Layer 4 of a small transformer language model trained on English Wikipedia (9 layers, counted from 0, width 128). Numbers have three digits each and are written without spaces.
In attention head 1, each number of a token's query is one row of weights dot the token's vector x. The head spreads its attention over the tokens so far by the softmax of query dot key.

Query weights of the head. A number n stands for (n - 500) times 0.0012.
q0: 391494458442498495515548480416486470490568451535503561497393517430493482478465432527454530499427482523515340544382496534593451443581498503513460549499511573492498459519538464431469462493491537431576461525456528518626525376462506482485554547520421542547506536484529484576480553486493558541521398610402552482539481482488489513463527477455501490446542446468521438543476521526595389501438
q1: 505475518503505480488494395362570497634526497536528513378525476462514534508498494519503466496481507563454351497512477466528463522497485551490451507515459553465427426510502549409483442635530515478490531536404542433535544500518552522508477537537488571476513553516533467585537485540561478460500557670549590458574556490485591516490531397473482498442495477541523534599542506477519465443403
q2: 335564403426541548538540544402395513462573467543587489543432603302504476568445590590473494548466477556477439448469543453665436418573585450532449491545486626451542466484458521471451449468484560414541445524472527477502596441624492467533706615593506511554392470449614595585582520424405568448542493681394543514421506456515466496506455494483457496472563496473490504445490531546528432521534
q3: 591521479471506461560336428468537426415482475479482547402564508525497451452540459395601490497427598403544504458489453539374509540447440458554445490447542386532419603518538504570638502484474308545517500461534488506516359429414523439477386444451542483480600530458460413462464459556484411463457540481500464518505533478498446404537563379505467520579475504433566556497523461386568555447526
q4: 253297757761489799511769474855360840326580413635486344599010164442374585495432932655371692490757531401500467708633500172475376485540663291276521429734440312526668285596236459536512555334408777399577618387685470561442864550839394347519741181510505470384331516243663764152442379346420495638516373664569350584423618647569453576571523922505413585764616581520287490814327510484166704668525
q5: 529569415492557492503505453461469501517448502565489533533555538488477497463530423471484476473518557510513496497507512508517500428506547477539507468459466508446382536492519504524432483514433503445489464457499496556508475510531483511526495531524466525551476473506527364558459519529477561517426474499435464499486495472448475484437495509451499516484505438491544483439484516539428499507548
q6: 466465538586547602493578570571484585443622392509403435537434413554550527509442582487544613590567559369507410478576517464541465504434460437615467543500477470487651484496432526426515410552521627424357428426595548472509665583382345470543489380351572515462362580423455482457383596647500440457504414568461405496375532504574634595583518567485439410430420477474389542445390404657452517537500
q7: 625627396457500635588481496464574538614461509559477572571490458334520496336600392486469596369489488470566509525510538605521577459538502496552517488595551537409455511496449515523531418502642502453464555526367387581594454532608473504478565434584558653472411561339488673571457377529463454531466470502424412562458576399523474473409595471416475452609576515523397433433449611553432457496506
q8: 453500533466450484473425366408563448566402454462441489436461403551549513614428616475563350475456462529395547511468541502447491523464493387493496508489518378548439500498409465472547578568550496500521575523498494616423652594531439363342447496479483386423571480487508513447467408452389419538465512519460587364459292644331432498639506443576459350594470595382532537472502691458430533412375
q9: 523410580608482519512472440386332518541442428516469465553334425560446475532512701534594541334784547593580416500301486443516502572539510450595426451555515519419315577586413538638424514495505454442573397495609398586372440559532525409442620482495544442379528433488588472473413481369529338528348498601546331604535557480598406407406489521455594550513513485603388448511541570543520525519507
q10: 438560527540649473383449569331604544461573409465466465457575459353558480523528564553493530524466583397639480369462595509453384629553525490522407624495575493491419477506488532601575606416538439542498540436474458604359468471437442444413615416509502434470563443511494492514702433372558557642627498662418418618462453614442601400496482593355432580468597533587516608577378476368448526498539
q11: 442611652537566591415436563630479631529344381528477415536549626464475481360408527407544477540514511592544534611467422494522629576530461431413487502437438467603396541545532433548426528669568264507377391530477526398480600435370533480556515517511496487520416426539359521495509584611453375539539513639475348534447400475408541428452470530485527483396474484537539443381400464523653559518594
q12: 445512440606658496592392535487567516585345453553526549568559471453535598436463477631486404452540473617514300464459692504523617538642649524453564623461422584579589565606638424534476466435423585496498288450488475461549513569498518468607529469531439467369636464536468516554505472549609537447463478460349484542475562578395509572410455411504561561455500426543511657420679465659579420491566
q13: 287507362396400502632553420577502600544532494567496434390480513493492541433393559422549504549541577437334346551482517485491567476472479474534534452511591416663495429546440464553731489456495590403552434512470434589523710483544498564487439515623480489518578649629462477376672409502532486446450506441595502536319537515387434478520484535453440604356445474400542460496331466390491574569530
q14: 592556470502461554493516474414391593228457632449543411454363555581513577375426521553493450563535549487525596677484491500523589507582458303554514442472425307656614509589523386516476478520483465554563530364481453410488513344547502592449467541509473369568489597533519463365493495369492468462579541377587411493452448491648472493610587644465505558560551559671491493496444504428602517615537
q15: 702453610502413432466515385586640526593368414500570509465443568498436481473399433626511384510426561506441552409533487500389562537442430540538431459449300550473466471504575619434394412550549439457465697491471431330541488689502543467531511502504369627498515569461545438459516558467365502557365506403525440442612587469387466381430437565565539610447666498487413469569561494464512573406542
q16: 449455529511467472498535308629507534445547573434556509587538515579575450384511404519447591533352476436552490574423527500380425543427473370462533610567557539569500430527550544559606450556488386676571686639480541382557517361527420417606498567398430496459614622537424428464486518531561375417473437583532429529533507634621603467504526368534423615594495528507446434392599515448398540605585
q17: 536469447540559513513490584342444452643461496486462584434609614448496513547471581508564545473647506563488469492598525593443599560359422533480545530492524514380478483490468455433439470532623534516410478420433663601515452551536446555398514602577478514487443590540460517601578485579569558511403365405702554448445584557417446532443485582559659423543652416526547422436546479538534440445575
q18: 445427520614229467391418479379577475445572404592619505657546577554507446600439372585518403517485509533500542579459507480623514486482427652508359568423439502314500664517472544386730451498514452482571422476448534712368406410481448541509585443434436606358443541489502465462410467603513451481434461533488519523475531434492451344402514561478548469623614522525536429494545404418551463612484
q19: 421500460471470359437578484497429423388483598483508408388535591435457464527500420555522429404388532494457356435470481591543504534436372474398509442471491400493457549496599520450550339468534434491607354649435481575471471714581524441543509602433587532516557367449441398646696371442461458460509590372541502596668468431662612468552555511521439391538601450463502496496556548531456465550496
q20: 561472665680559470495553500561556554410547486541579487360605412386395574456629437455571504453418542498480483647449483463434469504452382352527520585606326522563532434624509601542579583487465530375619466500489691576578544498468456529538450449559529456676314586480548432393468520429423588595541502412565529593578439545617611460473548450477487576510500607515575536613516494628516481416522
q21: 571551523454371519448661459411338421345549407575561430426529470543542527578489477592548592434377599490500482498631472380438454479553431558461475504413585467419308506416438353573510531449436546471594560460476523451476509368625547492486469454558430527380577500518455446528412459487439593479556460618541506660536605514387483572496472475436540553498586388367479469450538468673518478425524
q22: 523498659440468582486507533444444601331513570444507448569528493554515589548415549536472604573399447507415505703601511531346458614545502307508474398561483486523722413560529442447391532470354414573493624468429402468338564581507470548522448527495578423607500481514455473379579420606454465586564630418543589363521568610448741525585575452602523541576520592544541380498455436474507564578462
q23: 379489509463633506455539608483585583543530502506555463524583460377492440494504498498325530551475438544537397490570569458465469567454611478493571461448340570479337443535406421459543524549465586572380418380481541449528424505573639589437447393514467602517473428614562432415517443511519569536511470663506529390473522569542511607329493392466492445520654578434521394469468634585535583539438
q24: 412448586454536467625647434526530576614478590547474494459486426621517463394611445531575402511454476366450489450438398523542532540563459588511368538612547524590421525601469577640396597466496556542425522420398516582415420585558583482576616618494526567514546513443500568461585467539482429461510423458561465494478487389525477450434496427481599442491517599460596454450551412597350483550543
q25: 464493611521491575493467607508310562365322611444446476488653361527456502498387498448484464496387274412496443493502487545465480511420475275476464522540483485504536371614564511520607459487612489638557626498477531507477370394454428463439476540565436350500509574483496414589584484507451337494516523434555540437462502470545403507584603435619540588435617572524531529619518401525477462504354
q26: 463493458487500473564530474628543548598328555490532416539444525515498451529563526594406594465526492434572593513402516541479543527475478470535407458292669608517519622484496625566512466576459582420539416394566622509458538561443489498433510469371451349372513498420592495566619480605288651555476494474387427410539462441601354523581427492453491450495622413491472432514559504518453610445399
q27: 411502589578546519445674478500392585509622542462582399601485481570555449458378446373431518345477576494653461652602572506487582546512406530467632614485564542561519456536557552445305496573538555428498713538555483620584427584420544572452437566390513534487509422544492482443520485527536450504427490410575403561440489565353408589534550412494511472603525583536451543569401467557522427606461
q28: 530398604391422477427556458424605591483305433582498603464404432507595542441421560381352524411554491588484758448559502352471505440491428617522491554569502622447493407383418521428406324453471514332313425409413473539421543426599545516487478535509444433512557617527606505495533481570515509557465498721512429551445459489520502480477506493435480558515341490556491602414414496426476356495443
q29: 505463608513489492481520489538422355563458467603457488524467400546482569509454485488461421429482541526603455529555370514475554526420422489473613492492637514515462513504526602479555526461498680582690579407483551447600495486430559469525557456461422504630486519573552437557585460421382450477434539635371583479556595510319599410449472547563523548308391545510441523592525337411539600547592
q30: 469540366650500593407406505329505594428687544548418546505405532531487529429548526608467348549505568457462531523472486463540524523601515725479464600538391474440490565496529628587440588579550520460492676465468474543578589495639365296507518450384479410512545456493695492680476476492373486511485538573485348408460540619431527647545496412346505419469383537479570509504396507713485525458516
q31: 539658550404580468240544432579431571558643494461463524460442504455494459598558379616445523456572620560526521365596477549535551554470543500435525515522460375464404475397425560401487409509639386594585471519557476526552542329516507445490636485650496552584522523470552448543673523632411522443475390434422458570376428529597450443515520552549551615357474486493489430451511443602412548428366

Each question shows a short text with each token's key, already scaled and adjusted for position as the last token sees it. A number n stands for (n - 500) times 0.0072.

Then comes the last token's vector x. A number n stands for (n - 500) times 0.019.

0 "200": 482534506429512488470505434415428583587474481444465599521468510462442511534473465474480395473480
1 " m": 503501500499551322494514407480476553550452487463465555524455508446509478560472464488496447493503
2 " silver": 479509492459601237439483415469494554565486486491470523511445497484453455546491479442485493496522
3 " medal": 469494489463609146475468498464479563562451482476495490500452496499497476469446455431496509479511
4 " in": 499499505450595197445505489519484582609476401490447544510475454520414454505405484437508476496525
5 " the": 501500501459591209449505489530484591605474394491445540513481455522405457509399492439514472504523
6 " ": 508524535434533344488542485512489574581463469532458527505460490501449478448434495399483459487509
7 "197": 447526567419469620432549494399414577578483479487410602513449506480410482460499496457471455466496
x: 507476556512512481535554446500551497572577539626493476486481581448535486405510565433495611522533571591491521578476510454521361518549488509190586547549483516474576466514515393460452476504415552588532279444451480472546408489537520591488577548531439555494491490430500657544425478458581452399598521495516470522442480405567498551417493509469595505544588582544516450520531459508524494564500
To which token does the last token give the most attention? 0 "200"

0 " Republican": 526492492441611215444484476513448559573482515489486539509460480490493452475438458474456464479490
1 "s": 531524510459583192491501469545465546569489514493482520488429438500515491484433435471465487498477
2 " cont": 504493500459595278483498511492499557534477449505442551483459463453483424500436452464469457512541
3 "roll": 503500482483557223493540502488554578503476472473437508467428477410447428487465493464538457560518
4 "ing": 493489503467552257526506496512519548584473411490464512461449433496471459494461475467527482443489
5 " the": 500501498461594204447504491530487595607472390491449540512483449517402455512406490444515472507524
6 " Mont": 487500513459604426404480468502499557576433480535471545491519462494464409455499502439430456506536
7 "ana": 515518507476495430478503495613493521515474492498494461534536525617416440446393474414528475537471
x: 377448509626496510595589480532506378714471494532478538523380560423496609534483599503553442438540359613540527599632387483517521588437353484268503481497538448483482571534347528576520505449652478448512497598526469530438568523485444488515448531421494579491462492486410586469387479456552479574555533526549521544510461512441511433432467541605535423574513522443411457480597521468582619473583
To which token does the last token give the most attention? 5 " the"

0 " ": 495505490465586229437510492522481589610477387487451542519487446520395463510397490444512469499530
1 "100": 482530528438540488447484445445436535597424483480440560534462476457415469479493514471413507504533
2 " metres": 491513474486589250473481421456439551593448460483474500486460530467555513585479489498513502441492
3 ".": 504492496485584251461510483515485585609467388480440544520487457509406450520403484436510480498531
4 " In": 498516503505577334470497509445487524562464438463437549486506478464476436527489512425477488502547
5 " the": 501499502463582222460502495533492579602472409478439534511485467522414453507401492445517472532514
6 " European": 534490498478586324452501502514450562551422540493466497510503478466466441472464519435488447515479
7 " Cup": 531523517488606324457491511525463590543431555548500481501508525479566480476453443455453481505474
x: 587421583367470526399509497521463527522483462458531562466485626530442551447479525546493537612546383593534512482470514498444600447496532576253457559557444458470537462548520427550423578450586465459455472474532578470445556560469623545432520534375437531599428569401474718425506491505454549601494611503488422498480555507425527493609514561562544327492553480487479423420549585483466564383486
To which token does the last token give the most attention? 7 " Cup"

0 "200": 482534506429512488470505434415428583587474481444465599521468510462442511534473465474480395473480
1 "4": 501505513491520388493495411491470579594494499459460566520453499459480523535462464470482442496475
2 " election": 502504480443613106456461515494469562538496508455497489484437508435518497510483488493472491516479
3 ",": 502497498461593211441510490524481590611476393484448538519487441513404460513398491445510471504529
4 " following": 512506498464562274476532516474496552546506461466458525501443461449443457477476503489469460519515
5 " a": 492489520461577198480529489534483546607481414476445519512469440482446446500426514487503495507493
6 " rec": 513471508463606191475531498467511517562484529520504476491447492437513458502456504466510461528509
7 "ount": 521483510471538292578490468430501570519512543501477483456434436495544445453426557506519482537472
x: 495610497471458518497657526564628522547421542533390513514393598307552348543425556520471511570477516559521486387476484484513474619523496584354385501482536498456674519610515476551495596506617417479457516524466449530549455629467492497512536380591454510402485501425431686515549357624539479460483503426484564450568498534505538405584478517505438511464546433555412592510503458547467363438495
Which two tokens does the last token look at most, in order? 3 ",", 5 " a"

0 "V": 512504501519569307429486527533471603586482445494481550505446435510436457523445463486519461506554
1 "4": 499534530499520435454473535590470603579508472507503564486439420488440445483515453510543502521558
2 "X": 486524516542563422417440549516414556558498422517499545469429410499439470562476500518513509473516
3 ")": 502497498473594218441504500519478587611476391487455541518490445517404459510401490448510471503525
4 " on": 509504507443599208453480524501469556573498420510469546494467463503421463487441483465481470516521
5 " ": 525505522463529400491514507517507508619430438510484508511498462521463474422450521433478465472480
6 "24": 500539550441492485480528517465481534598499487509409590501494556478451487456534519466441505501493
7 " July": 500498537506558398449507549465419488567481495480458526477463464454536491478508583498460473459450
x: 602498570574469446470403426464536553500553527460440441490414525377533560526348556536536406501519467574427516505429605467538519409554463519206544570387508612573559512543548557385460502447482547437542428486435499618507506551444477583426562471509429502368487481433565600418464451536488488409479470507571504485545542584436532516590528598624545515529534580513546496525477629549461344543524
To which token does the last token give the most attention? 4 " on"

0 "ested": 519510482494564279497495500477529563577469439479456497513455452447445465511463466451497485482509
1 " ball": 501516488485608262474481474495500563598447461500479510491484489451453437500470503460468480473523
2 "ots": 476529506490561272500471481500496571622443474510442523507437465547480471452474476460513513457487
3 " for": 504498493460596206444504490524481586607475389488448538515485448518399456514400489442509473501526
4 " J": 510503505485578417425484488512510538561446466507492532498518477469434436472449523474424505530515
5 "ore": 492488525490498413451506454575516527571487533458499557583491418579399489439522549532477491486553
6 " were": 513519509447587229464505489499480551599479415481461515492490457512430462530396468474518478499522
7 " inv": 505497481487608219486478505501500501528476491473470524481459480442490424505428479467471461500488
x: 472508439509398514444445529418544610517523435448467506484417500543467529448557505381571447564475542520549478489409563546488486480529526509161458461481595463429554530490501558556476500515556515423539557486436559532469589459474459572434554501493421506461415535433554713450565470552516477370467449570539467513406507512474470479525371477452434424489460521545470623487539378537503469552541
Which token does the last token look at most, and with what share of its attention? 3 " for", with about 60%

0 " serving": 502513484411586193478489501501463531553495450510458536503454496507446466480449488445462451482498
1 " as": 493496496458588216448506487520481580600481389486446547513486450518401454510401489443505468496524
2 " the": 500498495459591205447506488530484590602475392490448543514483455521403460516405490443512469507524
3 " vice": 478503530429601254443493467482478553537462505497479507521451481472477463458476497457427436504512
4 " chairman": 475486502431607170492507476529484562497506518524545459502460474507516452493445490489503436492495
5 " of": 496500538414563236478525488517487576564500457504458566494480445502482467492470439476503447481540
6 " the": 503498510457591204451502493539489588599481402500452541508479450519412459505415492440507472503522
7 " Con": 506495531484582398415505484517490559572437489553496533499522465488487446452486502436459480508550
x: 573457537486419575557454503538555527527580488558465376545497520473541513451474511448518473543492592576496504561544474526488557510489474517156504395448480509542464580580590481517501572525607420538489476484419421468504572437540381456446506529484491496405493518479610657495423527470422489532434474511468446529592668511480561589522465488438490425494404520399472552437461595508502513464522
Which two tokens does the last token look at most, in order? 2 " the", 6 " the"

0 "Rep": 512499502487567237490534477481508543533436475468469541467486469491483440494415493444506413544506
1 "ublican": 524521484458588184489518472497482577548440495451465519493473480481481444461423485454497409528479
2 " Jack": 497508503498617279419521479510489566563472492528489549482503475484481446504430455450460445473500
3 " Cross": 488498506468598277453490483522494563593492444500497542468500438537434461479406480483443455487525
4 " received": 508494493417601158482483493491470552570492432494453554478458474514443454485389469469502457496520
5 " ": 512508507441568245483530476515486558594493412495449548496466459506411462492402492441499457472520
6 "1": 525518563428501349489548474455495470553553484495420586467441499452458476482501477515475501487515
7 ",": 490508578412540273444557462472463494576548474459437537489398437477462494535448523459501527466531
x: 450541418491510453483470430459482581492556491596507460508487468409544548511431547593529543522522590477562547511510452504569433403584530435188553524511511429490523557510423529452526570508438548506533466408454472569535505428540539555518607490584497489472449517408565613486478486549483550458567438430482480564473469453463465533515471549480456528485442498460541540672485510467463443484463
To which token does the last token give the most attention? 4 " received"

0 " gold": 525522495455599268449464443449478541560447467515445530500467522524490461492458448409488507454514
1 " medal": 506536493460604142466472498460469563554452497474478516495441515502510489471463463423494502465506
2 " and": 496494506451589203449512481518488575608478400488436553519462448527412460510406481442505481493529
3 " ": 499473525435536356484535464516490541577523454511470505482441490507423473485420485396477482455531
4 "200": 560473551391476581431532466410424542601495481486422604513430523492426497499519457464481457435515
5 " m": 499492510479551310483508418494455543573460493455450532514434532453550511554472486491510450423527
6 " silver": 522510506448596254438478395476493543563506520477464516511433528481468452548519485437485503470542
7 " medal": 521532500469590217498454494449470545547454522470489456500457532505550471443460456431504529459512
x: 572376489480424657515471489474528447537565422500603548510478498572570523600552565522479455531560416485533539444638567519449545455497582484292575555489485523496599490540588298637493506510447532548424496370495517468406539545412571586477579421569519597557505503378420642450544502388492508523476527501540470586454480580311513428656477499547553466433614525448469488492558477446454508518434
To which token does the last token give the most attention? 1 " medal"

0 " second": 540503501496589259464489530486483549568479462530459467541470499486480469503476510446506474476479
1 " behind": 501509485470600209459481508519475570594468420506456512522466467513425471514428491439506466491510
2 " D": 499486498514579379452492506515482523582466441520480510532515484521410462509451499464434475506530
3 "ella": 484494512508556359450476519493483562569497480535514454538498468564382489480507558450480504505579
4 " Pas": 498482510521588442387486540506460562560501414565507471470543486524412422533453475477449504456579
5 "co": 527460512506535413435465487591515573566446443533497474525484514580380475463426431421481495507527
6 "e": 537497520521537424479483557590457552503506419563498499470472488529446475517402445453514504455478
7 " in": 497501507459589232454502498526484576606486399497454542516482456517411455500400491437503476496513
x: 484476384488502481510470471488510498482474509536531498514524484546542559455480507527537476455514512544454522561523484470457501480512486407070497506497515534429537468531512485500499459452505484476502405490452514497490569503494426525482493479495518505458464493488508607504459463495495462487516510500472460515478507537500515515526490500478470460477520470497501502654480517511495506473505
To which token does the last token give the most attention? 7 " in"

0 " for": 495502487459595199442506488522480587607475390489449540516483450519396460513399491444508470501526
1 " med": 499505486456610299435497483473466530566465485529488519478480486476477460486444514428417481484514
2 "als": 464521505444543316479516470502517559561514573470401508486465545464462437457459410375477496525534
3 " in": 500495511448582243475515500518484566583480412490430533491475485493435437516414474433501486512512
4 " both": 512472514458557357484505503513458517564483469510427498486470476478429439461444485399475475534487
5 " sp": 493506494468596339472483488481487562579445472485469518479463529438488452479446509415454484494504
6 "rin": 510484491483502218577533438492528469546454488437436477455410491563499452450475593442549479493458
7 "ts": 511529502520535366532454541512542507560510464513414452451495521531475423491444451407513542436467
x: 504408462618503587422503584510585522618531421406444552449493543600489457559509562451563619570495447551532510495613502515519565455516459427203508516599484518439611520546460474561559550499519550487551471520616466460567566544497544480467522504529529480650442510399464499522511557506465379515560403470521554556476446454441376408514541491591509466550593497476518689488446488617418452445446
Which token does the last token look at most, and with what share of its attention? 3 " in", with about 40%

0 "which": 498512491479585275454495498504480572594458397480455544500468455499404471520426478450479462510520
1 " gave": 489499482450594202460484500494492568590486423481460550503461450511413456509415480461492461498537
2 " the": 499499492463593208445505491527488593608475389488447541515485446516399455514406491445514471506524
3 " Republican": 474510496419615290426486485474466561582451509498481496505500487462471435434470485465445460494541
4 "s": 462478529463580271498486466536452542599507533518496500451449431511562485492453434492463498476454
5 " a": 494494525451581197499525491523469575561485413482413535497460490482457436508426481476487501531531
6 " ": 508522541440530366490551450502494525558475499560502489475428463486471458482446477414493485508479
7 "50": 498530562426503415438533451451487541612477510488424585493421539485464501504501466485488521490519
x: 500442662476485563521535495471640524567491506576547577555472487477507511499500561528446577504571438559475510541501455450517463584569577453183501474544518457446625453537379460464431607443378588566499483416439515499550466480517505587569565565544452461483567529410594600515542510561488545479504482452500485503623547417504484542506462467546456443574490532559605451486485451480494587562481
To which token does the last token give the most attention? 4 "s"

0 " Party": 534492510452598163462501504541462558545485496513501536484431498479513474501449466492506453485502
1 " candidate": 522514488446608115478483522555474560548484501500490520489426488483517476507444477504502465493507
2 " and": 499494497457593202445514489527488584607480395487447546520481440520398459514399486449506468500531
3 " was": 503490499442591192442508483514485576603480407480446544519478449511400458510397487453508474506521
4 " narrow": 491494497429598177470500469488477497537516451465459479526439460468473459484467485502472495516473
5 "ly": 518498511523531404492492476490526469576412476501456452596429443527486488464452463475493545505460
6 " defeated": 501497485433616168508486492503516524566521472481485443509488507465493457516421504487485512499506
7 " in": 495500522438578258473511481513501535591503444494453540544489467500444444481449479455458494485518
x: 533477389522465490538441470474526511467465454521519445550513482550539523485500502542517463486543534468459502595552485500480496471527535463095502448489481535462551484549497452488509450405540501471566438526462479472478564506488508561508504451483558507442441460441509622500456477484485506513483499514444472518511547504515488533544504526468450433474520512512515499648448550473494522446488
Which two tokens does the last token look at most, in order? 6 " defeated", 4 " narrow"

0 ".\n": 494504489462593210443510495515483583613472391482453545506489445511395459509402489450513468501533
1 "==": 491496497467601208456505504514498590616464399475466547487482451498411446517430486445514462515506
2 "P": 508495524502582254478503515464509550584445472455477535433468463472518447505474504435481439520543
3 "rom": 505517502503578182469497509499521563516450518457474525483440438485512444475537531435544415530554
4 "ot": 488502545504538289485511538511566625602483476445433484364417483507526468488474436453535491519498
5 "ions": 515463503489582210482519496565584605594419485452506503479493463474492447502514390421514452500554
6 "==\n": 493507510468590230447517503505491572612473386480443551510497436516402455513410489437507467505533
7 "-": 496501516461585234440506502510484578604477392476457545504487440516398459508405492447516464505528
x: 481500412478534473486507467496474549482492550532529500510525471531531554444491518525524526445497522571477525497514492478466476516522500380068476509510508503436526460509512510524502460509506476498480406467475519518482558495503424500472500506533503474470484494518480631514468487524499458472520495506471450515446486554493495510498455486464491490486532502502500495653487499504495508493521
To which token does the last token give the most attention? 5 "ions"

0 " A": 520507520502554331412527506524469539545459469517553509523459485551433486519428507467481476537526
1 "ston": 500513498461555227391517508534452538539454509526543475496419494595415518518446508454487500553515
2 ",": 499496498456591217439507491523474581606480391483452543517487444521392463510394489442511471502527
3 " Birmingham": 496500503478599385414479506515443507529494517479464557494522497470404460470496488441378477506531
4 ",": 506498510452589247442502492526458567602483399487450547514489450521402466502391482442497478491521
5 " finished": 520502483423605193453471527483463535534524468486466539541465492479451448480449483430455471516495
6 " second": 544484509466571256496516519482493474573518495469411486505443490441508445463472521456494467444458
7 " behind": 513511487470600191511477538500461511574471501509451477518428496465518475494479510443517471456474
x: 486529432492384495441418475503529478560540463511551481507475484485408437470430473545490407480531571492564517477510513502440557479436540526180505553518504522434644540557542591625420465402502498484608501514542570428443519558559473571488542403575537553434483534390420576448508539422511505479506484502457508562501449536530489526578511558555488475516618552532483497591533504498425439526381
Which token does the last token look at most, and with what share of its attention? 5 " finished", with about 40%

0 " April": 512486525511545370456550532531515525574476495483500537524526420484485463428493525528447428525463
1 " ": 493497492466586229440518494523485591613477388489453543519493444516399459506399492445512468496523
2 "194": 484469536468509635429544502397420568593478461494468592541508429451430447429501521483415436479484
3 "1": 481499525497520378504535458534442521589511452474503537476505419474492487503468458543483466478463
4 " General": 492510504502597367435487532495469574532515508495474519516508443411469429522505527517432453509514
5 "m": 495480506504552320515542492574522567552458491533553478476483420454550443497449390515446428509496
6 "ajor": 498494519457567373470549465533527627556554482482525559421486480399465455537526513462460451434533
7 " (": 496496514467591260456507483509461584606498411498457549501495443497424461496401468443510465494505
x: 513473375482498512495487506510458492489505547521557499496493523546559532452481529519510524474503495545479567476547470504469515478493444395080483510546497509426548495473504494474532437518540503467474421505470547511504527498501445483472441469516476510504445498515511665502496520513481495538505510470495503496468516460488499520493504495454525463509538476483547461639478481488518455475532
Which two tokens does the last token look at most, in order? 7 " (", 2 "194"

0 " ": 495505490465586229437510492522481589610477387487451542519487446520395463510397490444512469499530
1 "4": 479519527463518460438477482473471534583487475480460527516474481475439502447511503470439527523546
2 " ×": 476527516482593277450486496457467508581474438486479477481425476467450506564486519500495526484496
3 " ": 497473536490523497491471478455517514608416483562473464521456557535474494474498527415486481484548
4 "100": 513462541470492537450482453413487516611398493519405556513440561536445488478517545448472535474497
5 " m": 508492503517549382486474425442461545588402474488439491475449570492564488555467502490538502454498
6 " relay": 511506459511596211449446433473539585541452518500471522529432565494513456552552492437529538487514
7 " with": 486506517460589232468491471505487564598463426490418555510451467506451441509448444449488492498532
x: 497462405524495487497469474515473526472461489484565546492468529536493520454495529499522524489518526463536508544513469485486496487486527469093482507539532525426570468513536486529477489411481490460535423481495512448479537480523477545475548461514515485531484482502516647565480516462493465473508480517449465554511526565533470493522527497485492491481506467503480538669480454439468459494488
To which token does the last token give the most attention? 6 " relay"

0 "ung": 516504499523546377442442527551509526565487400464471541530533511529409524506468417449451459436503
1 "arian": 508531502489572296463442478552477549588475419465457538517501518515418505509454432447471472442482
2 " Military": 486514507471620262448473464521461564570477465530497542501495494500450455508460422428452459463513
3 " Mer": 515504503485597320449503499522479565559476472529473539461503487496463419500408457417456435510532
4 "it": 514496511460527349446514515528513567544484464518500531418457496557400451486384416438481478566515
5 " Cross": 510492514479596315442495501553514638598476459506476553437491490474462467491440447455470454472554
6 ",": 498503506455593209442508489522476584605482390485449544514487443521393460510396491439513471502527
7 " ": 479513526445549355473516490523476547561519443520463548505481475498391460470432489415462470490522
x: 508496433485474471548484484518483452556488516555482537482595502508544480486526465502498490499540481644480532526561525517517496458487475465038523495523466502485520496505487483530540415508545530524487452464474517528506570462472508582462501558536477460534487479503481650497474465527499497471458459458467529491442530461481464538454494492443525486521517501499524510525517498460507486476534
Which token does the last token look at most, and with what share of its attention? 6 ",", with about 60%

0 ",": 497503490459592214438508488521476588606476386482449542521489442517392463513394488443511471502528
1 " which": 471503501469567312472491505503462547548458429484434552502448469482420461490448459433460484531531
2 " in": 500495502452585225457512484517484574596475401481450544506469446505411455512418493448493484510520
3 " turn": 491505495470586322473468498480480489559452461481429500500466491460457440421447492463436476543492
4 " created": 508484494432574296511486496447467503549454445490454515513491469506499420469439460518499489538459
5 " a": 494494520464581196482526484534496558578470396489430534522465454484434442498451490452499500510521
6 " t": 521498510476588303446495474455509518537445462544502494528466481483493456509467466441485510500526
7 "ie": 501510494506528302421503522480531447470468496481447491560433531485462461538547500385534514504484
x: 431510640480419491370509406455658437628503354512591596573480483567456531564555510507467491440450562574460480485438473531445524454527502523307460532550626400538558597486454517655465533554480547592575476407533552412543589513612514482544649487494527580641496476422471593504464465459589453468511419538443628476542498426404454519571412423468540470543451627466510530503420412459476618508426
To which token does the last token give the most attention? 0 ","

0 " in": 496502490456588212445510490524484585604475390486449544519487450518397459506400492438508472501522
1 " the": 497500491460591208446505491529484592604474390488447542516485452518398458512403492442513470506522
2 " ": 493492500455579252452514488526483589607472400500455538515482453516402462499405491432507469497522
3 "200": 509437540393495605436525497416427574589453468491434589513476491459405477453503477459439460482494
4 " metres": 495486484460583282448490433484438572607450491453472542495464514425542529558497491503479475454494
5 ".": 502507496486584247457514485522484587613469389480444542521490448509405456521398487440510474503526
6 " She": 499506479532571325479482509503505536585464439470459518495485495481474444502466521470478457522533
7 " was": 488528534425575185450505488500474470575495481460492502512492467532470449545420486474520476502499
x: 495451363541517499502491514474497514473431415498598448515456485504539423504457421501517606506500505494577529561514451390453462485523482489205500542535521467549603542520384505436532531461541415438519566474542511556452602395486457525538584506581616575495439533502493707442532488516435432518579544601522542505434403540500534555571463457518486479546513504464542510602494515489489459541473
To which token does the last token give the most attention? 7 " was"

0 " Cross": 508508501477606269468468512490467565570476443538464537453485484524454453487416485438472455481510
1 " (": 494496491461591214440511490517473588605478387486446548518488447519393462509395492443518471496525
2 "191": 476464541420520542429530483384371560562482471483431613525467485492412435436477489429452425484486
3 "4": 484495528452507421520507426513390510577558516489458522461444469499484482479399501446510476438447
4 "),": 521498546440574263456519474457436531535512477484455540511465537487476484537430499439505469498480
5 " ": 524521536457516471501527482482473486521534474493476485496493508487432449478420484405444491492518
6 "2": 509544553434489461471536461472505491549514469482445542528485504467435498472546467488444530498540
7 "nd": 502508535471546388437514472461445476548457481465472470510432478459466506564513552483432530490500
x: 547545588497414455409472492506494579511449442486586394542402367448421517487484462550483658509565496606412530440498512531554486485562476432174633450437451549548536551466556499513523533581461536548523380427605513484441482509522524544468660457520537508409448554410552535441540473658443543502501506546541510535448462433455531567519543500542494473556500503524566536500549549405517416548454
Which two tokens does the last token look at most, in order? 1 " (", 0 " Cross"

0 ",": 497503490459592214438508488521476588606476386482449542521489442517392463513394488443511471502528
1 " ": 486502501453572287452511486523475575590487410496453538519480457512396466494408488436489476498527
2 "2": 470482533442509462460490495495488516552503473493425560529481498451453499455544455479438531509536
3 "nd": 490501526480555403439494504476431479538465484472451494507436462439473486558513550486436532477480
4 " Class": 472487501512588335494457500520487549599415512488477488514478526473534455480486551470523462425588
5 " with": 521517528478553284517482514465490579589461460498409590441434495506530457482515456475525453469521
6 " Sw": 500519496510600391420474473499519509583426469509510518480516484485434416491474519435456497480509
7 "ords": 525537524504539354441454506506514499609426453475442526495491463599429497459498589468487513460523
x: 517534609506411529466512506581529483539494470416537477447466556567516499587552504476445519422483525544411440551555573450477556618477497494237521436469457470524581556536472526537496512477500566355449387575659447458583574532536466451447569527655613482525468451417495573518442538507398446504691438433571548542443502581410498535532535532570416370481529471461548551474585530613519402598502
Which two tokens does the last token look at most, in order? 0 ",", 5 " with"